Layer 4 of a small transformer language model trained on English Wikipedia (8 layers, counted from 0, width 96).
Take only the direct path to the model's output, skipping the later layers: a vector added to the residual stream pushes a token's score in proportion to its dot product with that token's output vector.

Output vectors of the tokens that the questions are about. A number n stands for (n - 500) times 0.0036.
" Charts": 600 624 527 698 617 714 588 743 386 350 333 604 346 509 319 470 293 432 565 467 501 419 530 422 528 776 539 335 757 654 501 404 429 420 510 305 621 481 463 456 369 628 348 452 551 213 468 411 490 519 498 591 565 620 354 502 363 708 643 898 678 731 236 461 464 437 654 394 249 149 760 413 371 584 341 767 408 451 502 485 570 465 551 403 767 501 350 612 388 439 426 509 641 463 570 382
"Japanese": 420 551 507 599 521 727 446 658 338 374 406 597 410 528 328 426 493 824 601 648 325 462 521 595 754 599 522 490 541 317 388 359 632 559 396 513 507 415 555 287 393 607 686 528 571 327 426 447 468 538 445 479 640 610 354 380 537 442 525 579 770 418 364 460 551 395 674 515 476 341 636 743 178 717 668 582 532 404 396 641 433 301 643 536 691 510 458 485 635 445 480 353 356 505 391 196
"shirt": 735 660 484 413 606 564 734 543 282 385 429 692 526 481 591 587 534 298 261 484 411 436 458 227 810 431 583 462 657 514 426 638 282 616 397 247 668 525 631 441 704 780 505 561 691 473 358 210 338 284 424 650 706 787 368 538 221 304 573 356 406 581 299 482 406 355 505 575 695 426 713 713 338 657 190 445 271 457 379 870 492 520 655 675 629 735 256 733 519 224 408 527 354 426 664 443
"С": 555 656 569 542 613 649 655 528 353 395 373 559 395 503 555 451 418 613 233 609 470 362 625 560 744 480 411 342 592 453 265 567 379 521 288 371 571 548 499 364 521 563 565 601 441 374 359 257 660 564 294 583 481 552 319 556 404 398 471 499 658 567 415 514 382 524 579 636 377 224 700 544 643 640 626 450 468 415 209 656 526 344 561 386 659 507 578 777 478 508 622 581 583 569 601 396
"Prussian": 391 444 531 670 642 640 560 561 510 320 469 626 399 532 415 650 572 606 506 601 383 391 388 627 796 761 219 466 539 470 352 573 506 366 345 568 578 513 506 369 558 586 631 594 534 311 229 496 536 544 557 598 498 585 388 503 621 294 566 439 617 694 229 617 563 348 661 526 320 501 708 657 595 642 278 515 475 407 441 690 268 357 604 724 668 460 235 520 471 155 372 365 518 700 477 194
" homeowner": 587 603 599 508 697 591 659 679 284 453 319 626 575 568 542 645 481 549 653 409 433 330 759 417 736 543 415 205 719 462 462 422 362 359 237 505 662 391 532 310 670 476 439 738 738 575 252 423 523 407 361 477 754 873 621 779 244 426 617 474 632 593 344 373 288 359 412 782 271 161 752 548 628 679 368 700 237 422 446 640 353 430 573 396 783 461 506 459 325 62 315 359 564 743 550 332
" SPG": 546 649 423 367 679 539 595 582 298 299 529 728 381 548 512 352 741 396 552 615 387 529 406 377 632 908 545 323 852 606 370 253 267 479 202 483 699 403 576 194 660 458 515 621 405 211 475 552 387 414 244 473 766 691 523 659 328 460 607 595 680 379 423 634 449 418 786 785 313 391 480 481 417 765 543 552 307 446 369 617 520 483 599 757 649 692 418 637 431 260 387 374 664 436 469 125
"Discography": 490 646 487 588 516 834 808 712 366 276 319 813 300 511 462 200 610 744 517 556 580 477 234 559 503 700 221 499 823 381 260 459 255 479 472 399 583 559 542 255 577 651 667 566 673 352 322 420 559 212 507 424 555 698 322 526 623 507 653 569 840 671 330 394 412 56 486 477 233 84 707 535 345 561 404 696 386 472 472 600 402 364 592 548 773 704 183 574 356 538 522 508 566 687 629 517
"terdisciplinary": 338 467 364 566 503 552 738 652 639 378 252 593 412 545 536 589 469 718 345 468 606 171 516 446 828 499 451 124 650 622 382 455 367 595 324 525 588 617 606 234 691 568 641 805 460 456 207 533 535 222 678 598 738 748 442 746 499 451 482 540 454 384 184 499 327 340 712 599 499 290 646 520 439 550 365 780 275 412 431 617 424 379 572 499 480 596 401 705 441 567 484 346 602 686 472 248
"ould": 531 565 250 755 606 681 858 702 433 341 287 609 335 482 542 492 209 370 343 388 501 523 581 459 695 470 395 337 613 458 630 493 320 530 252 477 557 501 456 651 322 431 376 639 677 650 685 555 668 361 654 480 770 701 454 589 372 403 490 389 562 657 202 770 414 339 427 859 454 258 317 556 457 960 550 606 552 422 391 548 134 267 558 549 512 572 426 475 508 23 496 307 710 604 733 479
" Declination": 323 541 448 647 403 537 447 447 324 299 232 554 548 554 352 770 457 578 670 601 437 396 509 409 814 741 306 313 806 577 533 500 467 513 326 430 674 404 533 325 850 791 619 580 569 343 574 821 596 284 382 552 494 583 350 577 312 252 626 565 769 695 140 561 558 306 515 710 271 318 786 742 195 657 274 667 494 465 339 651 421 301 563 882 667 563 176 454 445 199 403 296 786 370 545 356
" Season": 595 499 437 556 673 446 502 735 398 427 518 348 522 511 397 347 389 482 537 607 468 520 534 452 514 424 559 367 553 385 509 474 462 422 330 418 470 740 587 415 528 701 616 457 558 456 487 491 630 443 546 551 423 348 495 405 556 529 559 354 485 562 234 647 491 523 555 445 463 626 544 567 589 474 382 533 536 474 447 499 537 360 504 627 446 755 214 689 657 539 419 510 502 370 428 706
"52%": 474 651 598 500 595 480 652 474 379 337 311 486 329 567 758 573 365 249 362 533 514 338 514 514 843 475 447 159 609 458 255 555 368 264 598 449 581 452 640 309 733 502 409 894 435 475 383 618 665 305 589 596 759 827 568 589 456 642 521 352 865 749 170 395 503 417 690 750 321 325 623 605 758 524 410 505 449 501 547 536 624 368 510 480 514 514 459 641 147 309 216 569 463 396 606 210
"sq": 425 506 633 285 707 536 761 732 528 326 443 602 555 549 305 640 570 478 274 587 581 520 628 293 748 431 102 389 469 582 388 276 216 512 295 572 690 531 552 252 448 534 385 658 588 616 538 394 549 573 294 546 743 474 436 439 460 520 701 631 469 628 328 512 369 485 587 576 511 347 510 653 470 548 528 686 675 522 355 440 495 496 462 334 770 380 623 887 180 280 241 264 905 654 577 258
"sports": 120 647 378 506 471 534 620 710 464 355 453 527 400 511 507 498 675 552 331 646 510 352 471 323 870 451 443 491 533 306 592 501 314 459 530 386 732 526 500 276 628 719 693 591 655 441 240 183 418 381 564 513 618 490 339 557 585 260 630 532 626 297 315 595 567 375 740 349 270 361 752 631 377 436 470 741 476 502 617 536 616 693 709 451 638 876 459 500 539 415 425 227 519 390 496 509
"tional": 497 652 251 591 401 546 554 806 271 404 505 553 415 549 235 541 223 352 407 426 392 386 852 408 843 546 538 623 660 514 219 610 311 474 339 658 616 487 514 458 425 597 733 459 472 483 585 275 375 101 654 535 539 695 279 551 319 279 507 675 777 375 436 188 522 326 554 814 524 245 732 366 584 447 452 768 417 506 687 728 567 301 522 900 456 489 498 478 557 455 509 478 718 533 509 413
" criticiz": 337 658 404 521 499 587 650 860 372 502 379 637 472 555 427 457 511 620 470 525 371 359 618 271 857 510 338 256 697 458 608 459 346 526 511 592 589 379 497 312 325 576 553 651 496 395 530 508 531 310 485 581 548 633 476 548 418 309 489 483 657 689 228 418 520 304 741 527 485 545 669 522 569 531 535 394 469 468 371 496 496 580 573 725 626 547 518 479 210 424 479 465 535 494 638 228

Output weights of attention head 0. The head adds the sum of these rows, row i times number i of z. A number n stands for (n - 500) times 0.018.
o0: 387 263 607 464 323 446 493 494 565 460 657 336 429 529 360 796 552 414 501 681 455 505 402 489 612 365 512 497 425 572 713 360 401 466 530 363 420 468 916 389 629 485 305 326 508 405 366 513 286 362 376 453 584 619 601 734 439 358 464 393 655 705 476 392 657 439 548 829 520 605 676 464 529 456 410 433 370 512 446 456 595 420 456 616 627 524 550 682 478 483 671 490 460 549 361 645
o1: 677 531 418 473 589 552 566 409 366 525 651 485 739 450 498 516 670 575 607 555 499 780 434 655 413 642 322 465 480 582 265 592 267 402 381 358 264 592 471 407 260 305 418 361 449 466 315 420 490 590 259 600 479 627 461 698 648 425 569 520 421 434 473 395 514 449 520 451 515 821 435 499 466 481 437 434 639 442 490 627 516 793 353 604 329 564 411 619 735 770 494 414 440 357 503 693
o2: 478 454 331 538 431 559 750 664 731 472 482 456 502 338 524 573 447 484 430 469 443 723 541 428 506 434 711 438 585 431 424 614 290 515 546 450 549 560 285 709 644 409 540 607 353 680 535 464 710 445 291 637 375 533 177 716 319 417 347 535 532 643 275 531 394 354 505 345 504 235 684 708 348 399 441 545 630 452 475 673 822 695 434 295 466 493 553 282 595 645 487 557 407 426 585 549
o3: 437 373 369 759 352 621 591 332 618 500 278 477 775 553 490 486 692 422 340 359 478 547 560 653 639 562 395 605 295 577 392 539 586 510 336 394 535 526 361 380 478 694 462 352 742 611 468 617 542 434 474 584 423 480 531 501 597 307 323 624 456 343 575 628 324 701 464 366 461 249 516 351 433 633 632 740 458 371 617 478 495 405 407 337 723 497 715 385 473 603 777 532 597 291 492 546
o4: 308 287 256 431 563 541 424 647 327 673 503 552 407 479 517 615 676 533 417 506 567 499 470 475 546 646 273 656 484 425 512 456 369 523 395 597 221 513 645 442 549 565 600 517 457 448 440 854 456 372 329 639 761 431 666 542 766 433 444 453 670 478 389 703 766 415 567 346 298 573 362 522 419 529 461 602 300 775 461 167 538 626 680 446 707 446 602 282 721 649 181 326 526 588 432 329
o5: 532 596 492 480 618 517 324 388 762 470 300 516 446 669 449 459 403 489 376 432 608 632 398 504 470 573 328 393 449 562 722 569 374 520 498 416 463 499 590 244 655 611 524 510 686 538 747 791 324 429 434 208 374 530 330 564 552 606 702 390 665 302 638 659 442 517 406 478 347 505 528 705 411 532 607 878 670 654 301 268 502 497 500 375 395 362 541 463 437 424 736 213 474 498 478 562
o6: 508 214 567 407 599 571 539 657 526 21 542 274 651 550 375 472 498 678 183 429 632 493 722 496 506 462 292 465 769 584 744 640 668 378 408 345 374 734 584 443 323 469 478 633 476 521 570 508 403 459 470 377 395 361 471 413 373 507 441 440 370 314 411 628 711 537 646 363 383 438 439 362 684 350 555 391 643 594 388 586 684 520 450 466 630 530 368 447 535 666 697 673 664 594 586 598
o7: 460 382 385 757 448 810 287 532 588 512 342 521 237 329 428 477 516 824 713 656 395 637 403 539 391 512 566 472 455 660 460 491 457 567 553 670 466 617 554 650 569 520 497 600 432 611 265 768 360 476 390 179 491 326 417 453 484 381 591 448 677 644 336 604 468 625 643 561 553 755 721 508 555 417 517 566 591 338 533 442 504 301 678 444 448 392 382 312 691 645 343 584 285 243 392 338
o8: 666 542 710 402 544 370 445 443 317 502 870 400 624 741 535 484 372 310 628 373 293 203 718 433 546 527 650 355 546 426 462 450 511 662 684 390 631 521 437 534 389 377 632 402 431 408 301 508 401 435 452 406 514 268 486 313 384 419 688 418 499 819 504 522 545 408 509 403 274 588 528 541 366 680 820 374 663 728 468 522 635 774 554 565 659 478 476 281 491 614 618 351 524 228 522 578
o9: 241 372 451 470 542 264 446 655 456 546 330 587 516 576 227 593 654 526 506 352 458 429 484 541 463 304 613 385 590 611 555 558 542 421 461 535 546 271 505 384 473 403 355 601 772 351 381 519 464 479 361 622 446 440 630 651 563 753 463 331 398 328 502 521 567 519 666 556 671 519 789 648 475 448 571 462 299 527 593 669 351 348 588 417 426 425 573 454 436 563 601 600 728 683 499 540
o10: 550 649 446 376 394 309 382 347 511 674 429 519 396 550 695 531 354 674 482 336 404 385 598 473 392 506 564 631 733 765 256 551 422 557 357 284 517 530 437 682 514 423 549 608 495 590 525 325 445 648 586 412 727 458 306 546 330 441 424 874 471 590 472 581 782 522 625 410 444 539 636 456 528 476 508 513 526 368 240 192 753 535 362 414 515 469 673 796 663 490 577 263 625 432 318 371
o11: 585 445 636 474 470 483 541 553 489 563 539 395 633 494 715 572 459 503 442 516 361 307 339 466 418 509 475 328 595 633 531 455 193 496 811 313 466 407 698 423 504 786 535 620 476 421 327 561 364 606 737 668 342 389 378 400 630 555 480 547 337 284 370 406 643 415 690 461 439 445 658 188 347 619 759 469 644 517 481 382 645 488 501 437 404 494 478 296 623 526 760 588 325 401 668 768
o12: 563 565 274 529 350 369 447 617 401 562 521 637 591 286 449 484 535 360 347 358 650 613 400 498 493 646 602 536 567 298 532 661 568 648 386 435 598 507 538 468 558 389 493 506 460 521 536 413 497 296 447 277 605 804 437 523 435 483 499 637 476 599 556 406 591 373 328 438 407 492 692 450 381 487 283 597 312 670 482 602 553 605 619 442 480 576 670 564 404 434 505 477 658 502 429 770
o13: 481 613 428 397 506 333 615 620 500 640 462 407 509 223 608 483 663 336 559 617 533 452 475 578 582 534 461 502 694 290 685 400 566 678 425 382 457 468 674 495 658 504 628 411 434 523 543 671 449 510 325 143 282 283 366 567 329 546 476 412 445 380 697 567 525 657 364 503 223 335 515 597 690 654 446 538 718 421 494 427 355 579 471 575 537 517 316 768 640 688 295 612 454 591 520 482
o14: 548 438 564 477 678 500 579 488 672 708 400 617 447 402 417 266 375 410 571 626 417 669 524 782 627 596 783 468 530 345 530 457 549 318 699 340 228 545 545 266 584 455 447 360 596 620 673 509 488 478 438 632 308 386 336 606 667 576 433 496 581 558 466 424 522 485 580 657 366 357 470 609 454 494 628 271 574 644 463 526 327 554 252 296 679 571 412 605 495 493 590 497 414 230 575 395
o15: 517 333 531 352 351 301 568 728 500 475 684 279 657 559 520 539 593 569 582 638 413 515 534 387 492 522 512 427 622 422 625 564 604 616 286 595 484 464 473 654 571 488 460 512 521 462 618 435 424 469 558 390 485 637 98 329 396 463 320 520 566 565 403 504 669 588 486 554 435 499 306 514 701 370 481 499 703 577 507 811 345 489 532 593 399 604 433 536 508 589 409 698 377 321 365 415
o16: 339 648 231 583 573 563 591 666 617 704 464 602 493 547 810 545 428 391 613 595 508 481 621 250 594 645 303 508 363 707 692 485 516 569 749 415 490 330 278 561 528 359 284 864 492 282 186 502 651 455 614 453 382 437 534 559 472 560 357 547 542 726 537 441 638 669 632 212 376 370 397 465 439 468 235 482 591 427 528 611 556 644 571 266 495 483 255 389 400 324 623 629 330 625 625 412
o17: 238 188 522 601 589 489 451 373 512 768 527 554 474 496 552 529 144 529 578 494 472 553 506 377 595 628 443 437 682 451 557 633 584 469 541 593 414 362 639 343 663 344 394 564 458 502 659 201 325 332 476 528 341 505 824 695 684 458 309 440 495 541 325 392 683 454 608 459 289 342 551 486 692 394 513 837 448 712 822 524 601 650 441 476 400 550 366 780 417 389 509 433 558 449 444 382
o18: 351 495 488 418 542 611 414 727 498 530 663 499 465 601 509 356 781 591 365 538 339 826 798 464 577 441 644 567 558 655 476 378 483 333 435 352 479 700 441 536 526 759 343 562 575 765 794 457 417 523 577 385 697 548 242 368 518 363 432 249 510 737 543 405 316 323 604 447 343 549 689 540 365 251 641 355 438 517 570 489 686 377 489 557 279 298 441 445 436 389 390 484 467 568 569 446
o19: 261 456 292 528 611 406 788 446 691 451 399 507 485 392 308 623 800 543 676 47 559 553 600 483 513 527 600 318 555 579 413 569 519 546 229 241 573 330 276 597 450 460 665 446 595 742 263 516 448 535 509 543 522 671 556 396 399 603 475 309 602 453 512 523 652 673 599 643 421 526 386 530 425 524 422 435 587 726 422 627 361 910 643 548 575 493 587 470 551 457 484 299 311 423 409 413
o20: 603 845 575 522 524 719 625 472 631 408 571 652 655 557 418 499 639 352 691 390 588 449 472 545 468 576 328 487 304 538 357 334 629 503 739 762 254 581 819 463 672 431 349 304 633 412 271 333 850 467 274 446 626 505 599 451 442 703 580 577 524 838 305 513 383 414 375 284 274 453 577 458 504 314 295 509 496 444 244 284 716 317 447 485 509 444 568 644 333 674 495 381 531 519 479 513
o21: 629 591 365 489 577 466 319 590 244 537 748 737 505 196 531 771 524 392 274 741 246 446 455 302 597 507 640 424 522 544 558 431 370 569 279 482 232 407 390 728 441 479 568 428 380 662 372 498 632 517 510 337 432 481 556 691 625 554 529 411 378 575 661 619 477 327 544 506 659 292 357 542 518 631 614 575 156 538 462 157 372 639 460 380 606 593 412 503 618 710 593 871 587 505 560 532
o22: 536 694 609 526 680 281 552 529 456 436 460 405 385 531 635 559 290 534 422 459 658 574 465 466 611 614 617 501 560 454 627 560 327 409 693 486 423 458 412 521 518 443 538 387 649 679 439 616 518 439 589 594 366 559 510 391 425 479 384 663 265 224 463 501 558 356 530 646 409 695 572 309 704 422 291 853 512 529 637 376 459 371 583 482 377 532 389 387 567 397 353 394 335 563 519 829
o23: 216 853 452 462 334 661 633 206 466 622 727 389 515 515 453 486 478 579 466 407 371 570 588 329 551 597 472 391 560 447 697 413 338 519 573 521 428 589 516 573 414 357 514 617 548 479 701 594 642 481 463 598 435 475 542 554 583 622 667 538 411 543 467 714 526 502 657 609 663 371 263 576 356 679 599 345 637 713 634 370 398 497 465 698 428 348 112 496 445 302 111 532 446 450 347 482
o24: 557 720 469 550 351 522 304 534 586 226 594 516 413 144 578 515 626 545 454 817 664 379 565 473 507 469 350 295 906 534 489 388 322 460 339 387 468 468 604 353 598 443 159 533 482 302 611 616 783 439 472 767 589 476 368 421 271 536 499 524 384 448 383 507 515 718 419 414 740 616 429 499 488 534 508 561 672 988 484 451 621 494 517 248 512 446 715 434 568 414 507 499 512 641 330 472
o25: 315 627 675 373 772 336 565 790 430 517 380 684 456 476 428 515 422 436 483 578 554 423 669 480 452 284 585 536 634 416 480 519 409 598 269 582 377 457 648 580 446 449 670 462 445 571 562 498 517 444 607 397 298 731 620 474 626 552 610 467 891 491 371 653 629 308 445 293 532 548 563 228 671 289 432 390 649 445 233 585 393 645 399 315 482 661 441 297 383 537 503 333 502 527 703 563
o26: 615 650 535 447 440 426 549 390 501 304 587 453 577 599 449 538 737 496 498 706 495 637 375 474 468 664 492 698 506 423 600 618 454 446 826 293 694 300 487 554 654 569 271 527 718 380 450 447 494 456 428 486 747 707 547 503 449 468 616 486 390 351 551 436 365 229 375 508 369 410 473 508 473 400 391 433 594 462 625 401 505 529 577 591 340 647 544 129 411 759 246 478 416 581 500 595
o27: 592 506 608 368 369 402 541 571 570 398 446 614 319 355 333 742 620 577 476 602 301 510 412 441 584 619 605 222 412 628 636 334 499 570 770 271 474 542 517 715 640 656 525 564 494 461 366 549 353 367 513 602 487 461 536 433 459 473 546 500 519 511 412 374 504 607 540 547 662 344 540 547 448 424 349 617 482 552 429 683 498 630 493 667 517 586 628 316 471 258 452 462 536 490 352 489
o28: 543 371 358 518 532 835 564 329 610 200 656 695 403 336 436 769 283 330 276 473 574 592 626 560 466 445 581 475 340 455 421 559 556 627 417 510 586 578 447 596 544 786 408 372 458 675 388 270 517 411 709 567 389 459 444 680 397 336 341 516 627 685 297 560 497 459 274 358 535 588 542 391 687 663 448 558 573 743 696 376 496 637 550 518 684 568 326 574 343 166 461 500 299 445 525 755
o29: 794 403 245 415 418 283 296 365 278 442 299 622 674 225 694 386 426 437 582 518 393 419 648 631 448 726 628 686 609 532 368 508 593 502 342 527 656 750 633 294 498 616 670 771 676 486 584 347 477 588 460 371 255 465 638 617 355 557 759 511 393 488 531 639 482 475 578 480 551 603 638 506 396 275 530 577 643 732 620 548 412 384 521 504 359 754 456 299 496 353 557 530 410 397 212 264
o30: 444 539 587 461 711 583 616 406 456 681 456 627 511 658 744 608 448 568 462 395 567 521 464 365 482 497 556 583 376 776 483 698 400 509 384 530 557 311 371 492 320 470 69 474 464 557 546 429 459 428 569 452 485 618 390 575 342 517 693 346 449 333 535 327 329 594 296 539 664 390 505 635 674 581 505 558 446 537 340 410 446 447 633 551 448 289 349 605 729 554 470 523 579 360 639 654
o31: 741 602 583 515 297 454 447 663 536 458 539 300 532 357 446 504 430 592 613 456 626 359 666 530 339 288 751 705 354 377 528 286 408 580 395 505 335 459 286 694 505 518 575 660 676 438 568 476 566 640 701 412 885 651 537 461 579 308 533 442 531 313 709 377 638 627 534 514 263 419 318 582 387 415 640 683 528 343 691 417 368 521 375 420 697 346 468 394 321 383 602 415 350 671 384 698

Each question shows a token from some text and the vector z that the head gathered there. A number n stands for (n - 500) times 0.0069.

" placing": 535 576 404 522 445 499 720 370 541 389 522 338 532 600 505 587 653 589 435 299 625 276 409 421 639 422 423 395 416 485 519 464
Which three tokens does it push up most, strongest first? "sq", "С", " Charts"

" |": 527 488 537 574 546 393 324 525 432 478 509 467 490 507 607 463 469 460 450 563 442 496 487 428 380 467 535 492 525 505 595 495
Pushed down most: "sq"

"\n": 440 522 491 478 590 504 412 471 478 516 505 560 526 528 471 445 531 535 592 512 494 530 574 508 467 534 508 350 408 468 566 503
Which of these tokens does it push up most? "Discography"

" wake": 491 360 432 493 554 451 516 488 508 475 417 416 498 504 501 443 548 553 421 389 447 396 518 561 416 456 517 564 504 476 485 526
Pushed down most: "С"

" medical": 585 476 509 489 617 526 514 465 576 398 465 501 456 574 561 491 519 538 331 594 548 445 598 510 431 534 592 573 445 310 524 557
Which of these tokens does it push up most? "sports"

"aya": 340 451 501 571 442 617 609 603 647 281 641 658 342 665 699 467 627 617 524 573 449 448 343 490 645 447 303 479 618 731 424 414
Pushed down most: " homeowner"

" Dis": 550 410 468 644 622 470 497 451 301 599 486 465 524 443 580 481 602 659 420 502 416 580 555 394 405 686 413 479 573 496 619 432
Which of these tokens does it push up most? "terdisciplinary"

" Romania": 514 446 538 570 493 445 533 519 512 526 633 480 428 448 517 439 574 478 461 496 432 414 476 389 582 489 414 503 488 574 503 515
Pushed down most: "Discography"

" that": 593 460 487 545 554 530 471 283 451 683 510 416 694 563 526 528 418 444 518 678 544 436 419 519 493 531 488 632 404 470 480 557
Which three tokens does it push up most, strongest first? " homeowner", "sq", " SPG"

"ra": 482 406 424 502 665 467 454 561 389 595 521 411 476 460 543 405 380 583 370 547 508 516 514 506 500 681 368 533 503 584 453 461
Which of these tokens does it push up most? "terdisciplinary"

"s": 593 783 495 127 552 383 161 622 518 491 493 427 422 507 580 554 501 362 519 606 405 510 357 654 732 363 571 772 448 529 456 164
Which of these tokens does it push up most? " SPG"

"W": 651 757 641 220 435 181 362 551 622 377 541 532 554 316 300 434 570 393 570 482 537 579 487 420 654 460 617 683 724 495 466 446
Which of these tokens does it push up most? "shirt"

"th": 648 472 587 416 601 421 446 477 522 535 454 340 599 393 548 527 623 561 426 544 700 339 494 500 654 610 528 594 581 574 467 272
Which two tokens does it push up most, strongest first? "52%", " Declination"

" top": 559 415 554 539 458 532 489 523 452 480 655 520 546 546 459 570 568 556 435 467 507 354 572 366 512 486 487 557 487 492 509 508
Which of these tokens does it push up most? "terdisciplinary"

" Shield": 507 671 461 396 509 578 513 516 606 511 482 524 473 476 596 425 278 551 581 529 302 512 535 583 361 620 374 432 620 494 503 390
Which three tokens does it push up most, strongest first? " Season", "tional", "ould"

"|": 406 516 498 533 486 526 353 456 383 439 545 555 472 390 574 378 435 437 579 479 332 456 478 465 441 569 441 480 402 488 577 452
Pushed down most: " Declination"

" Pole": 518 412 504 609 467 590 563 501 508 570 512 487 501 406 479 495 626 558 454 567 546 396 429 449 411 582 431 447 606 444 617 524
Pushed down most: " SPG"

".": 437 578 483 550 739 476 502 547 552 392 480 499 508 565 614 510 506 500 436 520 686 417 477 485 544 652 529 413 431 535 397 503
Which of these tokens does it push up most? "Discography"

" score": 517 338 424 600 549 545 547 529 544 464 448 440 454 588 514 513 499 511 387 396 562 484 412 448 529 493 357 510 544 273 636 418
Which three tokens does it push up most, strongest first? "sq", "С", "ould"

" of": 532 297 386 562 565 436 489 516 469 551 461 507 521 553 423 462 483 590 630 349 405 428 471 450 381 489 469 553 553 459 446 649
Which of these tokens does it push up most? "tional"

"e": 508 488 474 582 468 249 455 869 662 392 264 689 539 592 396 481 555 328 503 424 363 837 411 335 506 402 583 819 920 730 293 432
Pushed down most: "sq"

" MF": 531 436 496 535 531 419 534 432 467 471 660 446 511 427 498 479 466 461 484 487 387 458 542 415 557 540 436 411 517 603 582 526
Which three tokens does it push up most, strongest first? "tional", "С", "ould"

"'": 492 493 692 253 516 401 403 541 507 391 392 465 376 479 548 678 737 449 458 648 481 380 666 681 647 442 672 712 628 339 399 643
Pushed down most: "С"

"c": 389 504 553 325 721 171 402 597 732 383 395 550 356 525 646 734 492 681 568 772 470 686 429 498 371 759 567 732 711 639 86 618
Pushed down most: "sq"

" Bolt": 513 548 532 187 574 467 331 709 594 280 599 426 514 705 651 568 639 543 515 517 654 853 421 523 448 725 279 551 682 590 486 520
Which of these tokens does it push up most? " Season"

" John": 460 520 530 289 202 532 417 430 625 351 694 514 422 693 448 551 516 449 496 440 514 409 554 576 420 342 411 604 550 487 683 671
Which of these tokens does it push up most? "shirt"

" Bour": 482 412 545 539 608 439 455 536 524 621 502 541 352 446 610 469 659 574 493 608 456 488 443 444 470 594 406 599 444 510 415 507
Pushed down most: "shirt"

" in": 508 464 514 485 594 478 490 490 273 565 506 503 462 440 464 528 525 543 533 564 405 574 552 581 631 511 471 456 580 404 570 527
Which three tokens does it push up most, strongest first? "ould", "terdisciplinary", "sq"

" 28": 486 436 457 509 415 440 453 349 397 467 569 474 421 365 613 333 519 518 374 365 466 452 574 510 538 474 442 467 478 511 529 352
Pushed down most: "sports"

").": 462 531 389 375 640 486 483 401 514 554 638 468 599 532 544 445 625 527 594 559 452 521 620 509 457 505 430 296 352 482 591 473
Pushed down most: " Declination"

" 110": 551 429 347 648 523 549 530 399 490 615 525 437 466 365 483 407 574 593 380 486 624 412 422 461 482 574 405 347 449 403 651 422
Which of these tokens does it push up most? "sq"

" 3000": 540 455 395 644 505 524 555 447 415 616 406 393 452 362 510 469 557 605 450 399 592 502 419 472 420 576 475 375 486 353 689 447
Which of these tokens does it push up most? "sq"

" the": 528 451 446 510 575 484 501 430 476 588 615 443 591 398 509 381 474 537 351 475 529 425 529 477 455 550 494 485 356 617 484 338
Pushed down most: "ould"

" collected": 487 437 570 572 525 495 580 513 460 551 511 456 509 504 489 530 550 530 473 521 596 470 477 379 552 529 369 527 551 533 481 458
Which of these tokens does it push up most? "terdisciplinary"

" L": 503 550 724 512 390 406 608 368 454 581 477 412 664 430 435 597 562 489 539 609 553 501 544 380 653 521 547 563 585 434 612 451
Which of these tokens does it push up most? "shirt"

" 20": 416 468 419 524 518 379 511 434 408 473 544 401 559 461 625 451 362 524 424 324 425 504 651 518 479 541 510 408 438 710 518 460
Which three tokens does it push up most, strongest first? "tional", " Season", " SPG"

"K": 554 743 777 199 366 199 417 393 491 563 508 378 715 344 441 542 444 372 514 757 384 672 594 549 864 561 752 782 735 630 544 344
Pushed down most: "Japanese"

" is": 329 450 535 546 456 544 424 398 473 494 423 474 535 505 543 464 563 591 371 599 484 449 608 627 539 508 568 444 514 440 508 561
Which two tokens does it push up most, strongest first? "ould", " homeowner"

" Gi": 556 570 461 387 703 404 475 679 503 530 425 571 490 516 535 493 552 500 348 513 537 517 352 471 537 570 604 607 579 750 369 163
Pushed down most: "ould"

" home": 414 557 485 517 332 738 630 429 545 414 439 656 412 615 509 571 482 360 514 466 450 325 718 713 564 452 574 369 312 272 609 572
Which two tokens does it push up most, strongest first? "ould", " Season"